Layer 2 of a small transformer language model trained on English Wikipedia (11 layers, counted from 0, width 128).
A neuron's activation on a vector x is SiLU(gate . x) times (in . x), where the dot is the dot product.
The model reads these tokens: "ud" "io" " |" " Res" "ult" " |" "\n" "|---|---|---|---" "|---" "|" "\n"

The vector x that enters this layer's MLP at each token. A number n stands for (n - 128) times 0.039.
0 "ud": 91, 126, 149, 155, 99, 101, 156, 130, 108, 131, 110, 118, 129, 163, 180, 115, 150, 86, 142, 138, 126, 153, 128, 128, 178, 156, 137, 98, 152, 99, 106, 135, 105, 143, 107, 153, 179, 97, 144, 138, 144, 76, 111, 168, 96, 155, 137, 104, 166, 140, 125, 108, 98, 117, 130, 63, 140, 117, 75, 93, 184, 118, 149, 160, 181, 134, 72, 170, 79, 166, 128, 140, 77, 44, 96, 183, 131, 111, 137, 91, 147, 157, 119, 127, 82, 133, 122, 88, 172, 165, 125, 154, 133, 108, 118, 164, 114, 44, 120, 179, 118, 155, 67, 198, 147, 171, 110, 109, 140, 121, 101, 159, 112, 123, 135, 139, 114, 128, 137, 73, 113, 91, 140, 57, 52, 172, 93, 150
1 "io": 109, 136, 155, 171, 146, 160, 174, 145, 138, 171, 142, 91, 115, 204, 171, 120, 130, 164, 171, 143, 131, 143, 120, 117, 138, 108, 140, 148, 147, 139, 112, 134, 46, 112, 111, 124, 187, 90, 153, 136, 138, 95, 132, 157, 143, 144, 122, 121, 125, 134, 134, 185, 138, 103, 132, 71, 182, 143, 58, 115, 209, 100, 133, 139, 150, 162, 106, 122, 122, 218, 160, 110, 112, 106, 181, 131, 141, 47, 134, 120, 133, 126, 75, 150, 104, 113, 93, 131, 130, 168, 101, 118, 102, 98, 82, 165, 111, 65, 157, 109, 122, 147, 112, 194, 105, 131, 90, 110, 184, 111, 48, 170, 110, 96, 148, 160, 133, 196, 180, 104, 131, 90, 110, 15, 122, 117, 117, 143
2 " |": 101, 109, 128, 145, 131, 140, 161, 135, 109, 113, 111, 133, 74, 143, 139, 146, 130, 125, 167, 162, 139, 123, 131, 112, 131, 166, 93, 133, 83, 124, 92, 114, 87, 105, 102, 147, 177, 139, 128, 154, 137, 134, 155, 129, 130, 113, 122, 114, 156, 131, 153, 149, 108, 104, 92, 111, 142, 104, 103, 129, 142, 155, 129, 155, 163, 129, 120, 128, 99, 191, 114, 113, 95, 149, 126, 105, 100, 71, 105, 123, 171, 98, 123, 108, 154, 125, 161, 139, 111, 155, 97, 132, 129, 95, 38, 183, 68, 71, 127, 116, 101, 124, 141, 163, 106, 142, 166, 115, 166, 120, 78, 141, 144, 161, 163, 131, 110, 132, 104, 116, 68, 94, 139, 97, 87, 131, 174, 149
3 " Res": 99, 126, 101, 164, 116, 140, 212, 106, 140, 181, 112, 153, 102, 132, 178, 116, 113, 109, 153, 151, 138, 93, 71, 179, 134, 131, 157, 113, 114, 155, 100, 102, 104, 141, 109, 137, 212, 121, 149, 116, 178, 180, 85, 80, 132, 71, 78, 72, 151, 103, 105, 130, 71, 144, 122, 144, 202, 155, 132, 191, 131, 171, 171, 174, 118, 96, 164, 120, 150, 177, 112, 159, 148, 141, 158, 122, 113, 131, 169, 105, 162, 133, 107, 93, 136, 97, 144, 136, 161, 95, 88, 125, 91, 88, 123, 139, 118, 122, 96, 128, 66, 71, 105, 151, 94, 127, 101, 92, 167, 83, 123, 110, 172, 163, 165, 138, 114, 201, 95, 94, 103, 119, 182, 7, 126, 137, 128, 180
4 "ult": 110, 70, 155, 143, 102, 153, 173, 147, 84, 162, 127, 103, 135, 103, 87, 116, 144, 99, 145, 140, 115, 131, 55, 117, 82, 115, 164, 138, 103, 128, 140, 115, 116, 136, 75, 125, 183, 167, 122, 184, 128, 117, 129, 161, 115, 66, 109, 90, 158, 132, 119, 145, 138, 91, 175, 97, 134, 113, 109, 146, 119, 165, 140, 162, 157, 88, 146, 62, 103, 163, 129, 146, 96, 115, 187, 92, 68, 119, 119, 99, 136, 183, 117, 119, 112, 127, 117, 89, 137, 167, 73, 100, 51, 134, 128, 125, 145, 92, 99, 120, 83, 134, 82, 138, 145, 183, 131, 137, 200, 141, 110, 123, 170, 120, 147, 159, 86, 165, 167, 102, 80, 127, 184, 92, 84, 123, 164, 192
5 " |": 126, 75, 145, 144, 134, 143, 157, 139, 77, 123, 110, 120, 81, 140, 130, 146, 125, 117, 174, 172, 125, 119, 124, 103, 95, 158, 96, 145, 91, 119, 94, 115, 89, 122, 93, 126, 170, 125, 106, 153, 110, 133, 155, 136, 137, 101, 104, 120, 168, 147, 136, 147, 128, 85, 90, 123, 131, 103, 147, 129, 125, 158, 123, 151, 133, 98, 96, 105, 100, 196, 90, 122, 115, 127, 121, 105, 89, 87, 97, 122, 157, 122, 139, 118, 177, 142, 150, 133, 95, 182, 82, 128, 127, 83, 59, 188, 63, 105, 133, 136, 105, 151, 150, 171, 106, 155, 165, 124, 153, 132, 112, 127, 179, 150, 169, 119, 101, 157, 102, 114, 82, 98, 147, 109, 83, 133, 179, 159
6 "\n": 97, 86, 118, 203, 139, 78, 147, 115, 132, 146, 108, 105, 137, 143, 182, 144, 107, 130, 157, 219, 155, 84, 136, 149, 80, 127, 122, 72, 121, 129, 172, 126, 84, 114, 120, 122, 188, 122, 137, 134, 124, 179, 154, 102, 148, 97, 122, 156, 175, 129, 172, 153, 130, 126, 134, 98, 113, 91, 80, 143, 126, 144, 109, 120, 131, 89, 137, 135, 107, 174, 117, 173, 103, 151, 146, 148, 103, 126, 150, 151, 163, 58, 149, 120, 123, 114, 121, 136, 128, 149, 28, 148, 118, 104, 89, 141, 132, 65, 153, 68, 104, 79, 147, 143, 132, 175, 160, 137, 197, 140, 163, 152, 150, 114, 113, 158, 131, 123, 148, 101, 123, 100, 181, 85, 84, 148, 202, 174
7 "|---|---|---|---": 195, 132, 141, 116, 125, 104, 166, 127, 80, 111, 130, 149, 106, 183, 107, 172, 163, 114, 162, 178, 159, 52, 115, 138, 101, 138, 100, 96, 124, 167, 75, 103, 79, 85, 143, 133, 115, 124, 99, 140, 124, 160, 143, 92, 91, 146, 144, 108, 186, 167, 135, 95, 103, 115, 112, 123, 108, 61, 104, 129, 109, 188, 144, 81, 112, 103, 163, 119, 107, 217, 67, 144, 122, 158, 115, 169, 67, 124, 105, 120, 105, 94, 70, 123, 80, 141, 121, 118, 159, 80, 101, 107, 138, 143, 139, 205, 158, 41, 131, 97, 112, 100, 141, 116, 72, 86, 181, 93, 139, 112, 120, 168, 93, 152, 165, 182, 140, 154, 137, 122, 134, 115, 163, 59, 121, 142, 152, 168
8 "|---": 137, 126, 136, 173, 152, 122, 180, 120, 122, 118, 110, 58, 101, 142, 125, 156, 146, 137, 108, 164, 143, 83, 123, 142, 68, 162, 156, 85, 120, 161, 110, 102, 62, 115, 152, 159, 100, 110, 96, 134, 98, 157, 141, 115, 91, 107, 154, 148, 187, 168, 135, 104, 145, 96, 101, 179, 137, 124, 72, 132, 131, 192, 124, 86, 103, 132, 178, 109, 89, 218, 85, 169, 139, 138, 156, 166, 73, 173, 134, 159, 144, 112, 88, 149, 118, 96, 128, 157, 176, 131, 110, 86, 109, 159, 120, 214, 122, 69, 99, 166, 111, 133, 133, 132, 58, 106, 189, 133, 170, 94, 108, 135, 178, 132, 148, 211, 113, 183, 135, 105, 104, 110, 167, 95, 112, 153, 119, 180
9 "|": 111, 36, 110, 183, 129, 125, 183, 137, 175, 142, 112, 76, 143, 168, 148, 145, 129, 163, 97, 144, 115, 99, 142, 158, 56, 173, 99, 134, 111, 132, 121, 124, 86, 166, 136, 130, 176, 103, 62, 101, 123, 161, 144, 128, 168, 139, 134, 186, 132, 85, 123, 181, 41, 94, 123, 108, 152, 136, 85, 129, 169, 151, 139, 108, 137, 79, 163, 129, 90, 160, 124, 183, 109, 115, 132, 108, 51, 163, 113, 185, 146, 87, 117, 119, 198, 110, 113, 174, 121, 177, 112, 179, 127, 106, 44, 158, 130, 80, 116, 127, 124, 135, 123, 144, 125, 182, 172, 105, 203, 157, 102, 149, 156, 148, 132, 122, 84, 168, 85, 132, 90, 133, 128, 96, 97, 158, 142, 201
10 "\n": 116, 65, 108, 194, 155, 77, 129, 117, 139, 161, 91, 64, 143, 154, 164, 147, 119, 119, 108, 195, 126, 96, 122, 157, 64, 131, 107, 87, 145, 139, 167, 107, 64, 103, 128, 142, 173, 118, 140, 147, 118, 175, 150, 106, 155, 98, 141, 176, 153, 113, 159, 163, 127, 111, 156, 108, 92, 78, 67, 139, 117, 156, 140, 124, 135, 77, 137, 143, 111, 159, 104, 180, 96, 138, 134, 147, 94, 143, 156, 170, 178, 72, 155, 119, 128, 86, 118, 150, 143, 154, 50, 141, 94, 106, 98, 145, 129, 83, 146, 103, 101, 101, 159, 123, 143, 177, 181, 126, 192, 120, 126, 125, 167, 118, 104, 168, 107, 118, 127, 111, 135, 109, 170, 92, 91, 150, 206, 167

Each question shows the input weights of one neuron of the MLP. A number n stands for (n - 128) times 0.0068.

n155 gate: 136, 170, 155, 112, 124, 134, 146, 88, 179, 124, 188, 82, 115, 155, 146, 119, 139, 115, 107, 115, 129, 181, 150, 170, 153, 119, 106, 119, 141, 173, 122, 88, 147, 104, 84, 129, 128, 92, 104, 108, 86, 109, 113, 88, 111, 143, 181, 62, 157, 101, 120, 152, 110, 154, 170, 115, 118, 116, 118, 117, 131, 90, 179, 123, 73, 169, 148, 110, 109, 126, 144, 142, 137, 129, 177, 127, 81, 155, 179, 120, 156, 82, 142, 112, 118, 140, 168, 113, 73, 116, 103, 123, 127, 135, 126, 111, 109, 87, 122, 125, 111, 154, 120, 141, 103, 116, 156, 130, 114, 176, 121, 104, 87, 140, 114, 84, 152, 119, 104, 122, 93, 111, 92, 112, 142, 108, 116, 133
n155 in: 153, 126, 88, 113, 147, 153, 170, 126, 178, 108, 126, 138, 203, 121, 122, 133, 124, 129, 137, 76, 87, 125, 169, 103, 78, 86, 95, 135, 118, 127, 125, 146, 108, 145, 124, 125, 92, 133, 130, 126, 131, 129, 125, 125, 147, 145, 178, 86, 155, 116, 127, 156, 99, 188, 105, 133, 113, 154, 126, 90, 126, 85, 119, 115, 83, 108, 138, 92, 169, 146, 117, 127, 136, 115, 147, 150, 112, 122, 75, 98, 142, 143, 122, 111, 155, 141, 91, 130, 91, 138, 183, 93, 65, 112, 86, 92, 135, 111, 124, 118, 142, 146, 148, 103, 139, 131, 117, 51, 93, 114, 85, 113, 119, 159, 94, 156, 129, 93, 114, 138, 189, 131, 144, 121, 85, 165, 160, 110
On which two tokens does it fire most, strongest first? 9 "|", 6 "\n"

n182 gate: 131, 138, 180, 135, 102, 170, 80, 69, 95, 120, 107, 71, 172, 130, 174, 153, 109, 129, 100, 97, 129, 167, 109, 78, 110, 133, 133, 111, 109, 133, 169, 137, 99, 206, 189, 102, 104, 107, 107, 105, 105, 119, 57, 113, 107, 132, 86, 118, 155, 150, 125, 120, 136, 126, 119, 130, 85, 140, 105, 123, 157, 172, 123, 130, 182, 62, 143, 121, 146, 110, 117, 134, 128, 142, 126, 152, 150, 137, 91, 123, 133, 102, 145, 146, 177, 169, 94, 151, 131, 175, 166, 166, 147, 152, 78, 104, 109, 110, 151, 153, 131, 143, 100, 105, 117, 207, 113, 141, 81, 147, 104, 113, 121, 99, 115, 123, 114, 156, 139, 128, 137, 164, 123, 114, 168, 93, 140, 184
n182 in: 157, 111, 132, 114, 116, 90, 119, 120, 142, 124, 133, 140, 129, 112, 138, 100, 137, 122, 123, 152, 138, 134, 174, 115, 142, 172, 113, 93, 138, 172, 115, 104, 125, 144, 121, 113, 142, 123, 156, 85, 144, 138, 103, 103, 103, 136, 172, 111, 88, 68, 55, 125, 126, 140, 120, 168, 113, 108, 123, 109, 138, 112, 163, 189, 150, 98, 134, 126, 103, 106, 130, 141, 44, 50, 164, 106, 179, 87, 131, 107, 111, 154, 105, 128, 79, 101, 94, 107, 163, 132, 107, 189, 132, 110, 149, 106, 132, 106, 129, 133, 121, 96, 120, 87, 71, 143, 133, 95, 103, 127, 164, 62, 181, 197, 110, 123, 117, 98, 78, 100, 100, 98, 64, 101, 49, 133, 130, 101
It fires most on token 0 "ud"

n205 gate: 117, 119, 122, 102, 123, 113, 99, 88, 143, 127, 139, 144, 150, 124, 158, 127, 127, 172, 111, 103, 140, 86, 159, 115, 105, 91, 129, 122, 123, 119, 143, 136, 109, 127, 147, 121, 116, 64, 52, 114, 144, 90, 121, 127, 87, 102, 127, 189, 114, 148, 137, 91, 98, 148, 171, 84, 155, 145, 139, 115, 156, 115, 112, 145, 125, 155, 122, 133, 132, 93, 163, 112, 96, 141, 142, 165, 98, 130, 135, 145, 91, 179, 90, 120, 120, 82, 104, 145, 82, 104, 97, 71, 132, 98, 123, 97, 131, 127, 120, 91, 175, 166, 117, 113, 128, 137, 96, 153, 155, 125, 89, 143, 98, 141, 122, 119, 123, 85, 132, 128, 119, 117, 139, 93, 106, 167, 149, 96
n205 in: 152, 114, 96, 149, 167, 119, 189, 122, 103, 116, 139, 136, 149, 98, 142, 136, 137, 90, 111, 185, 126, 88, 150, 80, 121, 121, 137, 103, 134, 143, 163, 57, 110, 118, 97, 104, 152, 126, 174, 176, 143, 178, 127, 152, 125, 119, 148, 125, 126, 121, 143, 124, 103, 116, 132, 163, 121, 117, 119, 99, 160, 98, 130, 148, 68, 124, 177, 53, 123, 141, 137, 96, 160, 121, 138, 95, 122, 142, 134, 154, 137, 86, 105, 155, 92, 131, 116, 154, 99, 116, 139, 133, 167, 161, 118, 139, 116, 142, 134, 92, 101, 88, 124, 105, 124, 113, 143, 81, 102, 94, 110, 130, 125, 134, 142, 140, 155, 150, 148, 124, 157, 100, 146, 162, 150, 150, 137, 189
It fires most on token 1 "io"

n298 gate: 95, 158, 120, 125, 102, 154, 127, 112, 100, 124, 138, 95, 130, 116, 112, 193, 106, 159, 139, 131, 160, 123, 161, 124, 125, 91, 149, 134, 132, 100, 166, 69, 125, 138, 111, 131, 64, 111, 157, 142, 160, 148, 143, 135, 141, 120, 104, 104, 123, 170, 180, 148, 128, 153, 192, 169, 123, 98, 115, 143, 150, 135, 152, 90, 158, 121, 104, 125, 165, 144, 164, 161, 114, 139, 63, 86, 149, 128, 94, 136, 178, 134, 160, 187, 164, 90, 114, 126, 175, 93, 128, 117, 125, 128, 162, 136, 82, 139, 114, 117, 162, 89, 134, 142, 109, 173, 98, 99, 122, 145, 128, 109, 89, 137, 162, 131, 79, 149, 179, 90, 70, 128, 106, 138, 150, 86, 110, 102
n298 in: 162, 171, 156, 147, 80, 119, 88, 68, 165, 137, 108, 125, 99, 134, 179, 101, 67, 151, 141, 100, 156, 145, 131, 124, 192, 154, 161, 136, 171, 85, 110, 127, 189, 111, 113, 151, 102, 133, 174, 134, 60, 125, 128, 113, 154, 163, 144, 71, 124, 133, 123, 135, 131, 108, 180, 131, 170, 131, 109, 165, 64, 139, 114, 188, 116, 142, 174, 145, 103, 131, 139, 143, 122, 132, 129, 126, 167, 96, 117, 155, 134, 123, 116, 118, 120, 141, 137, 130, 155, 153, 121, 131, 106, 143, 88, 158, 118, 130, 144, 96, 112, 118, 158, 142, 145, 122, 115, 197, 184, 90, 135, 97, 148, 169, 110, 131, 128, 83, 123, 179, 118, 81, 133, 146, 81, 99, 96, 91
On which three tokens does it fire most, strongest first? 7 "|---|---|---|---", 9 "|", 5 " |"

n396 gate: 144, 139, 131, 119, 151, 147, 66, 107, 100, 130, 116, 144, 110, 114, 132, 122, 102, 123, 110, 127, 145, 131, 109, 131, 96, 133, 134, 142, 101, 145, 157, 123, 158, 95, 122, 89, 142, 146, 80, 129, 117, 143, 79, 94, 150, 143, 128, 136, 141, 90, 134, 102, 166, 114, 154, 131, 158, 123, 74, 158, 94, 97, 113, 153, 151, 142, 126, 193, 120, 157, 109, 135, 95, 121, 120, 58, 103, 110, 150, 127, 120, 155, 144, 137, 176, 121, 143, 98, 114, 155, 156, 83, 128, 120, 119, 162, 116, 163, 139, 137, 149, 134, 60, 121, 93, 87, 168, 116, 112, 81, 128, 140, 173, 106, 164, 112, 100, 113, 147, 140, 119, 83, 120, 152, 160, 143, 108, 95
n396 in: 133, 146, 131, 88, 175, 122, 78, 96, 90, 178, 109, 146, 116, 119, 120, 82, 100, 120, 146, 145, 177, 161, 136, 119, 137, 115, 138, 120, 132, 105, 159, 127, 96, 134, 132, 141, 137, 119, 88, 90, 97, 101, 92, 102, 173, 150, 156, 108, 187, 156, 124, 145, 170, 167, 158, 137, 118, 142, 109, 145, 133, 140, 78, 190, 144, 105, 162, 153, 138, 148, 126, 151, 108, 110, 84, 148, 94, 108, 142, 122, 137, 142, 136, 150, 118, 162, 122, 100, 126, 116, 93, 123, 121, 71, 89, 158, 125, 124, 156, 160, 144, 140, 116, 81, 125, 105, 114, 102, 118, 151, 148, 172, 156, 68, 129, 178, 148, 176, 138, 133, 133, 126, 110, 147, 148, 117, 104, 102
On which two tokens does it fire most, strongest first? 5 " |", 9 "|"

n352 gate: 125, 148, 95, 115, 163, 101, 167, 127, 129, 115, 158, 155, 116, 91, 164, 138, 154, 183, 91, 137, 155, 183, 155, 124, 42, 135, 132, 114, 181, 81, 135, 150, 112, 167, 137, 116, 112, 92, 95, 135, 103, 142, 107, 122, 77, 148, 117, 159, 151, 89, 121, 118, 137, 112, 143, 82, 55, 151, 144, 139, 113, 135, 206, 97, 106, 112, 96, 94, 125, 131, 130, 120, 127, 100, 153, 74, 115, 140, 122, 100, 149, 100, 120, 130, 122, 92, 101, 136, 116, 139, 188, 150, 101, 164, 144, 126, 122, 101, 65, 145, 122, 124, 190, 156, 127, 140, 148, 108, 152, 132, 143, 171, 183, 95, 120, 112, 41, 171, 146, 143, 130, 139, 86, 137, 130, 130, 105, 97
n352 in: 78, 137, 193, 174, 135, 151, 116, 131, 135, 119, 177, 107, 155, 129, 144, 134, 128, 120, 38, 125, 111, 185, 132, 182, 110, 193, 142, 111, 126, 42, 160, 139, 168, 126, 77, 114, 165, 79, 138, 78, 141, 63, 217, 144, 135, 132, 88, 148, 131, 90, 136, 153, 122, 197, 113, 143, 171, 152, 144, 131, 128, 123, 203, 93, 120, 132, 144, 146, 167, 190, 116, 119, 125, 84, 141, 100, 99, 128, 127, 158, 117, 99, 149, 138, 105, 151, 138, 167, 172, 139, 92, 78, 131, 129, 103, 89, 101, 123, 162, 125, 134, 119, 103, 93, 121, 97, 181, 80, 166, 150, 137, 128, 111, 102, 106, 112, 104, 99, 152, 106, 140, 149, 127, 124, 170, 166, 114, 106
It fires most on token 9 "|"

n37 gate: 138, 102, 89, 97, 124, 95, 134, 130, 118, 108, 116, 108, 160, 73, 191, 112, 133, 133, 108, 190, 159, 168, 125, 99, 159, 105, 151, 97, 164, 99, 133, 169, 159, 90, 121, 88, 87, 135, 153, 139, 61, 157, 107, 123, 94, 110, 156, 147, 199, 112, 159, 77, 97, 161, 152, 121, 129, 105, 109, 111, 118, 145, 148, 112, 122, 173, 87, 107, 142, 157, 131, 149, 136, 125, 124, 125, 148, 121, 101, 120, 148, 101, 133, 217, 111, 114, 112, 114, 118, 127, 117, 128, 150, 104, 115, 166, 111, 116, 162, 94, 32, 120, 151, 129, 154, 86, 98, 148, 164, 116, 147, 125, 95, 124, 128, 127, 55, 165, 118, 110, 157, 135, 133, 148, 170, 123, 126, 125
n37 in: 79, 135, 122, 71, 175, 130, 115, 115, 148, 131, 140, 76, 189, 151, 162, 154, 106, 146, 120, 172, 99, 144, 102, 109, 171, 115, 110, 128, 173, 157, 92, 132, 133, 95, 206, 133, 156, 129, 86, 125, 118, 133, 132, 113, 93, 116, 137, 140, 185, 183, 170, 66, 150, 152, 106, 130, 119, 101, 121, 103, 110, 99, 108, 125, 89, 104, 89, 102, 131, 153, 75, 151, 174, 102, 67, 166, 151, 123, 116, 152, 147, 150, 128, 153, 195, 127, 136, 102, 106, 126, 108, 156, 170, 214, 72, 143, 153, 114, 139, 119, 156, 131, 161, 131, 125, 131, 123, 126, 143, 138, 150, 138, 171, 126, 111, 139, 161, 173, 142, 82, 89, 166, 109, 138, 141, 148, 155, 125
On which token does it fire most, and how strongly? 6 "\n", at about 15

n24 gate: 109, 143, 124, 176, 113, 111, 131, 169, 152, 123, 125, 138, 129, 110, 124, 123, 86, 102, 153, 144, 83, 149, 161, 107, 147, 149, 155, 138, 156, 132, 157, 187, 178, 88, 63, 144, 108, 156, 85, 198, 137, 125, 176, 144, 141, 81, 100, 131, 114, 137, 146, 100, 109, 204, 73, 148, 164, 140, 113, 160, 126, 133, 117, 105, 117, 132, 138, 126, 137, 96, 122, 102, 119, 153, 139, 145, 143, 99, 138, 132, 112, 112, 57, 92, 112, 43, 121, 84, 121, 79, 133, 132, 151, 188, 106, 120, 131, 114, 122, 115, 140, 106, 133, 138, 173, 110, 118, 127, 146, 118, 107, 85, 116, 92, 143, 155, 190, 92, 142, 117, 143, 119, 113, 90, 202, 94, 129, 88
n24 in: 163, 82, 166, 127, 144, 161, 123, 103, 158, 71, 124, 133, 107, 132, 118, 79, 141, 185, 125, 89, 132, 122, 168, 110, 107, 160, 109, 114, 141, 89, 106, 72, 67, 135, 136, 192, 185, 26, 150, 70, 205, 98, 130, 126, 129, 125, 116, 160, 140, 167, 151, 100, 145, 118, 140, 73, 84, 157, 161, 151, 151, 53, 95, 116, 129, 93, 106, 90, 162, 127, 124, 123, 116, 124, 116, 95, 118, 147, 128, 107, 97, 110, 135, 160, 157, 180, 183, 179, 137, 151, 154, 137, 91, 161, 193, 151, 186, 119, 151, 138, 141, 139, 132, 118, 136, 147, 148, 90, 114, 139, 156, 157, 127, 193, 106, 123, 97, 121, 168, 124, 101, 116, 135, 87, 97, 105, 112, 135
On which two tokens does it fire most, strongest first? 1 "io", 4 "ult"

n333 gate: 151, 129, 106, 58, 152, 145, 112, 101, 113, 125, 187, 133, 102, 105, 111, 128, 131, 154, 95, 138, 87, 107, 152, 122, 137, 143, 74, 132, 109, 115, 158, 125, 146, 92, 114, 105, 88, 141, 146, 134, 135, 159, 176, 175, 137, 81, 119, 95, 119, 163, 103, 142, 90, 114, 102, 146, 100, 165, 129, 125, 109, 112, 111, 191, 120, 115, 115, 160, 104, 96, 102, 169, 141, 142, 98, 147, 119, 169, 77, 170, 197, 108, 63, 138, 131, 119, 190, 98, 138, 119, 159, 147, 144, 112, 134, 160, 139, 138, 78, 78, 116, 140, 138, 132, 112, 147, 151, 125, 143, 126, 184, 146, 147, 93, 146, 144, 159, 161, 236, 157, 147, 150, 171, 98, 144, 127, 125, 123
n333 in: 118, 129, 128, 105, 113, 128, 126, 108, 174, 114, 87, 135, 152, 152, 120, 108, 78, 112, 157, 116, 127, 68, 162, 151, 158, 85, 196, 153, 132, 103, 88, 97, 112, 150, 224, 153, 153, 116, 112, 92, 82, 97, 80, 146, 182, 171, 148, 82, 160, 165, 139, 155, 141, 88, 72, 130, 131, 98, 172, 109, 110, 128, 149, 112, 129, 74, 118, 121, 166, 147, 124, 132, 94, 111, 132, 151, 144, 123, 138, 109, 151, 89, 126, 127, 165, 133, 107, 111, 161, 144, 146, 142, 105, 148, 102, 110, 137, 116, 111, 141, 135, 117, 126, 112, 133, 47, 127, 141, 131, 126, 159, 99, 174, 52, 91, 91, 118, 54, 138, 122, 110, 158, 95, 111, 133, 126, 136, 103
On which token does it fire most, and how strongly? 4 "ult", at about 0.8

n385 gate: 129, 138, 174, 107, 94, 118, 104, 134, 94, 103, 147, 130, 131, 122, 203, 121, 161, 120, 141, 144, 122, 85, 108, 155, 149, 112, 129, 119, 108, 131, 136, 139, 109, 68, 121, 86, 152, 139, 131, 120, 143, 91, 131, 169, 139, 157, 121, 162, 105, 121, 98, 156, 178, 136, 195, 132, 131, 145, 144, 144, 111, 109, 88, 184, 96, 60, 104, 106, 106, 74, 111, 142, 134, 120, 139, 123, 191, 119, 145, 149, 124, 92, 166, 129, 85, 156, 112, 132, 151, 140, 142, 166, 138, 52, 157, 130, 162, 135, 93, 132, 118, 138, 103, 129, 143, 100, 146, 149, 129, 191, 131, 131, 163, 155, 103, 148, 90, 186, 106, 159, 59, 141, 139, 134, 68, 154, 154, 81
n385 in: 92, 126, 75, 125, 205, 72, 181, 134, 172, 94, 96, 120, 107, 139, 163, 152, 127, 162, 156, 144, 171, 172, 103, 76, 104, 110, 113, 118, 123, 107, 102, 187, 95, 136, 175, 127, 106, 55, 140, 128, 131, 107, 107, 114, 100, 133, 101, 169, 142, 150, 152, 134, 109, 163, 100, 138, 153, 81, 169, 164, 143, 159, 84, 120, 103, 173, 124, 114, 135, 146, 132, 123, 163, 126, 158, 89, 117, 163, 108, 130, 92, 197, 93, 164, 89, 49, 89, 127, 101, 98, 160, 182, 135, 123, 121, 104, 100, 122, 171, 132, 115, 95, 147, 125, 166, 113, 101, 122, 128, 151, 78, 104, 112, 92, 85, 150, 114, 86, 117, 108, 133, 109, 184, 167, 108, 161, 118, 125
It fires most on token 6 "\n"

n412 gate: 116, 170, 191, 106, 107, 117, 148, 147, 151, 124, 149, 187, 118, 117, 138, 142, 135, 99, 116, 132, 131, 78, 150, 135, 104, 119, 93, 156, 172, 146, 128, 159, 89, 168, 121, 128, 115, 149, 59, 165, 140, 139, 128, 186, 146, 140, 79, 108, 157, 113, 135, 125, 121, 130, 134, 124, 93, 102, 165, 139, 160, 134, 110, 93, 109, 136, 99, 184, 131, 175, 50, 187, 102, 116, 76, 177, 162, 130, 83, 165, 132, 130, 160, 157, 182, 96, 89, 152, 124, 109, 149, 176, 139, 165, 123, 122, 135, 111, 128, 141, 146, 153, 126, 95, 134, 167, 118, 113, 83, 161, 94, 86, 134, 115, 116, 104, 101, 149, 214, 132, 136, 124, 123, 138, 128, 156, 170, 100
n412 in: 137, 74, 77, 99, 115, 144, 168, 147, 68, 161, 108, 111, 58, 176, 182, 123, 143, 101, 97, 141, 129, 111, 132, 131, 155, 103, 182, 132, 121, 91, 135, 124, 140, 106, 149, 88, 113, 107, 144, 110, 116, 167, 78, 127, 143, 154, 151, 110, 123, 110, 148, 126, 107, 139, 121, 147, 159, 98, 61, 95, 137, 81, 125, 84, 121, 113, 125, 106, 123, 96, 177, 131, 54, 180, 113, 128, 106, 150, 83, 129, 145, 163, 105, 94, 113, 163, 142, 125, 129, 102, 139, 119, 156, 134, 123, 170, 90, 165, 146, 149, 120, 31, 133, 139, 121, 136, 61, 120, 75, 135, 126, 141, 163, 126, 145, 132, 96, 139, 105, 163, 136, 109, 116, 132, 178, 118, 115, 161
It fires most on token 7 "|---|---|---|---"

n238 gate: 135, 154, 137, 158, 156, 128, 91, 158, 190, 157, 119, 125, 145, 125, 144, 88, 113, 148, 98, 89, 129, 88, 133, 100, 130, 167, 161, 152, 114, 117, 119, 160, 160, 140, 125, 104, 103, 150, 99, 162, 148, 130, 147, 99, 159, 74, 185, 135, 154, 157, 133, 140, 133, 88, 110, 125, 150, 114, 153, 169, 152, 106, 144, 117, 164, 83, 176, 131, 125, 166, 134, 117, 155, 75, 116, 160, 151, 174, 136, 100, 125, 101, 113, 83, 184, 151, 122, 133, 84, 86, 167, 146, 151, 151, 160, 145, 135, 88, 122, 111, 146, 106, 166, 159, 108, 152, 94, 86, 128, 65, 153, 161, 134, 84, 147, 101, 144, 121, 116, 122, 133, 92, 144, 146, 140, 100, 146, 139
n238 in: 127, 152, 127, 102, 96, 148, 117, 152, 142, 204, 118, 140, 162, 185, 103, 83, 107, 158, 47, 126, 98, 118, 101, 151, 130, 149, 167, 144, 167, 137, 105, 188, 110, 151, 151, 139, 154, 132, 131, 203, 120, 126, 104, 136, 119, 141, 152, 139, 132, 86, 121, 137, 85, 140, 109, 151, 143, 97, 141, 137, 153, 159, 176, 137, 135, 101, 114, 123, 78, 124, 180, 157, 102, 115, 116, 140, 131, 121, 136, 68, 105, 107, 125, 123, 177, 137, 164, 174, 118, 119, 137, 188, 106, 166, 120, 121, 101, 133, 136, 144, 145, 156, 130, 138, 87, 158, 139, 91, 126, 114, 166, 174, 158, 122, 132, 111, 188, 135, 139, 126, 133, 110, 121, 134, 134, 145, 138, 119
It fires most on token 9 "|"

n402 gate: 128, 146, 103, 170, 72, 91, 149, 122, 135, 120, 99, 116, 173, 122, 132, 104, 144, 173, 126, 103, 136, 143, 111, 84, 102, 156, 111, 159, 109, 128, 104, 125, 119, 101, 173, 129, 142, 162, 129, 145, 121, 80, 103, 137, 90, 92, 149, 67, 128, 102, 124, 136, 107, 152, 100, 74, 143, 69, 130, 87, 79, 143, 168, 69, 162, 152, 115, 138, 109, 63, 125, 109, 63, 138, 124, 89, 94, 104, 131, 99, 162, 170, 84, 145, 91, 89, 115, 98, 144, 156, 127, 148, 121, 134, 145, 137, 151, 161, 53, 130, 139, 105, 138, 142, 175, 112, 191, 123, 135, 135, 149, 116, 74, 118, 102, 91, 138, 139, 79, 152, 117, 120, 135, 149, 140, 143, 120, 82
n402 in: 130, 113, 80, 130, 122, 161, 128, 123, 130, 151, 179, 105, 116, 150, 186, 180, 85, 127, 108, 128, 122, 141, 131, 132, 135, 155, 93, 80, 120, 151, 126, 134, 132, 94, 153, 190, 119, 183, 90, 101, 124, 171, 91, 129, 142, 147, 106, 152, 153, 150, 66, 122, 117, 100, 101, 140, 149, 104, 125, 131, 148, 128, 124, 130, 94, 83, 83, 106, 141, 146, 117, 123, 135, 89, 86, 151, 111, 103, 113, 156, 68, 102, 212, 164, 110, 144, 93, 186, 85, 166, 118, 151, 128, 122, 167, 116, 115, 125, 165, 158, 138, 187, 143, 154, 68, 159, 124, 144, 75, 167, 87, 173, 149, 118, 124, 115, 149, 115, 135, 81, 155, 141, 123, 129, 131, 97, 141, 206
It fires most on token 0 "ud"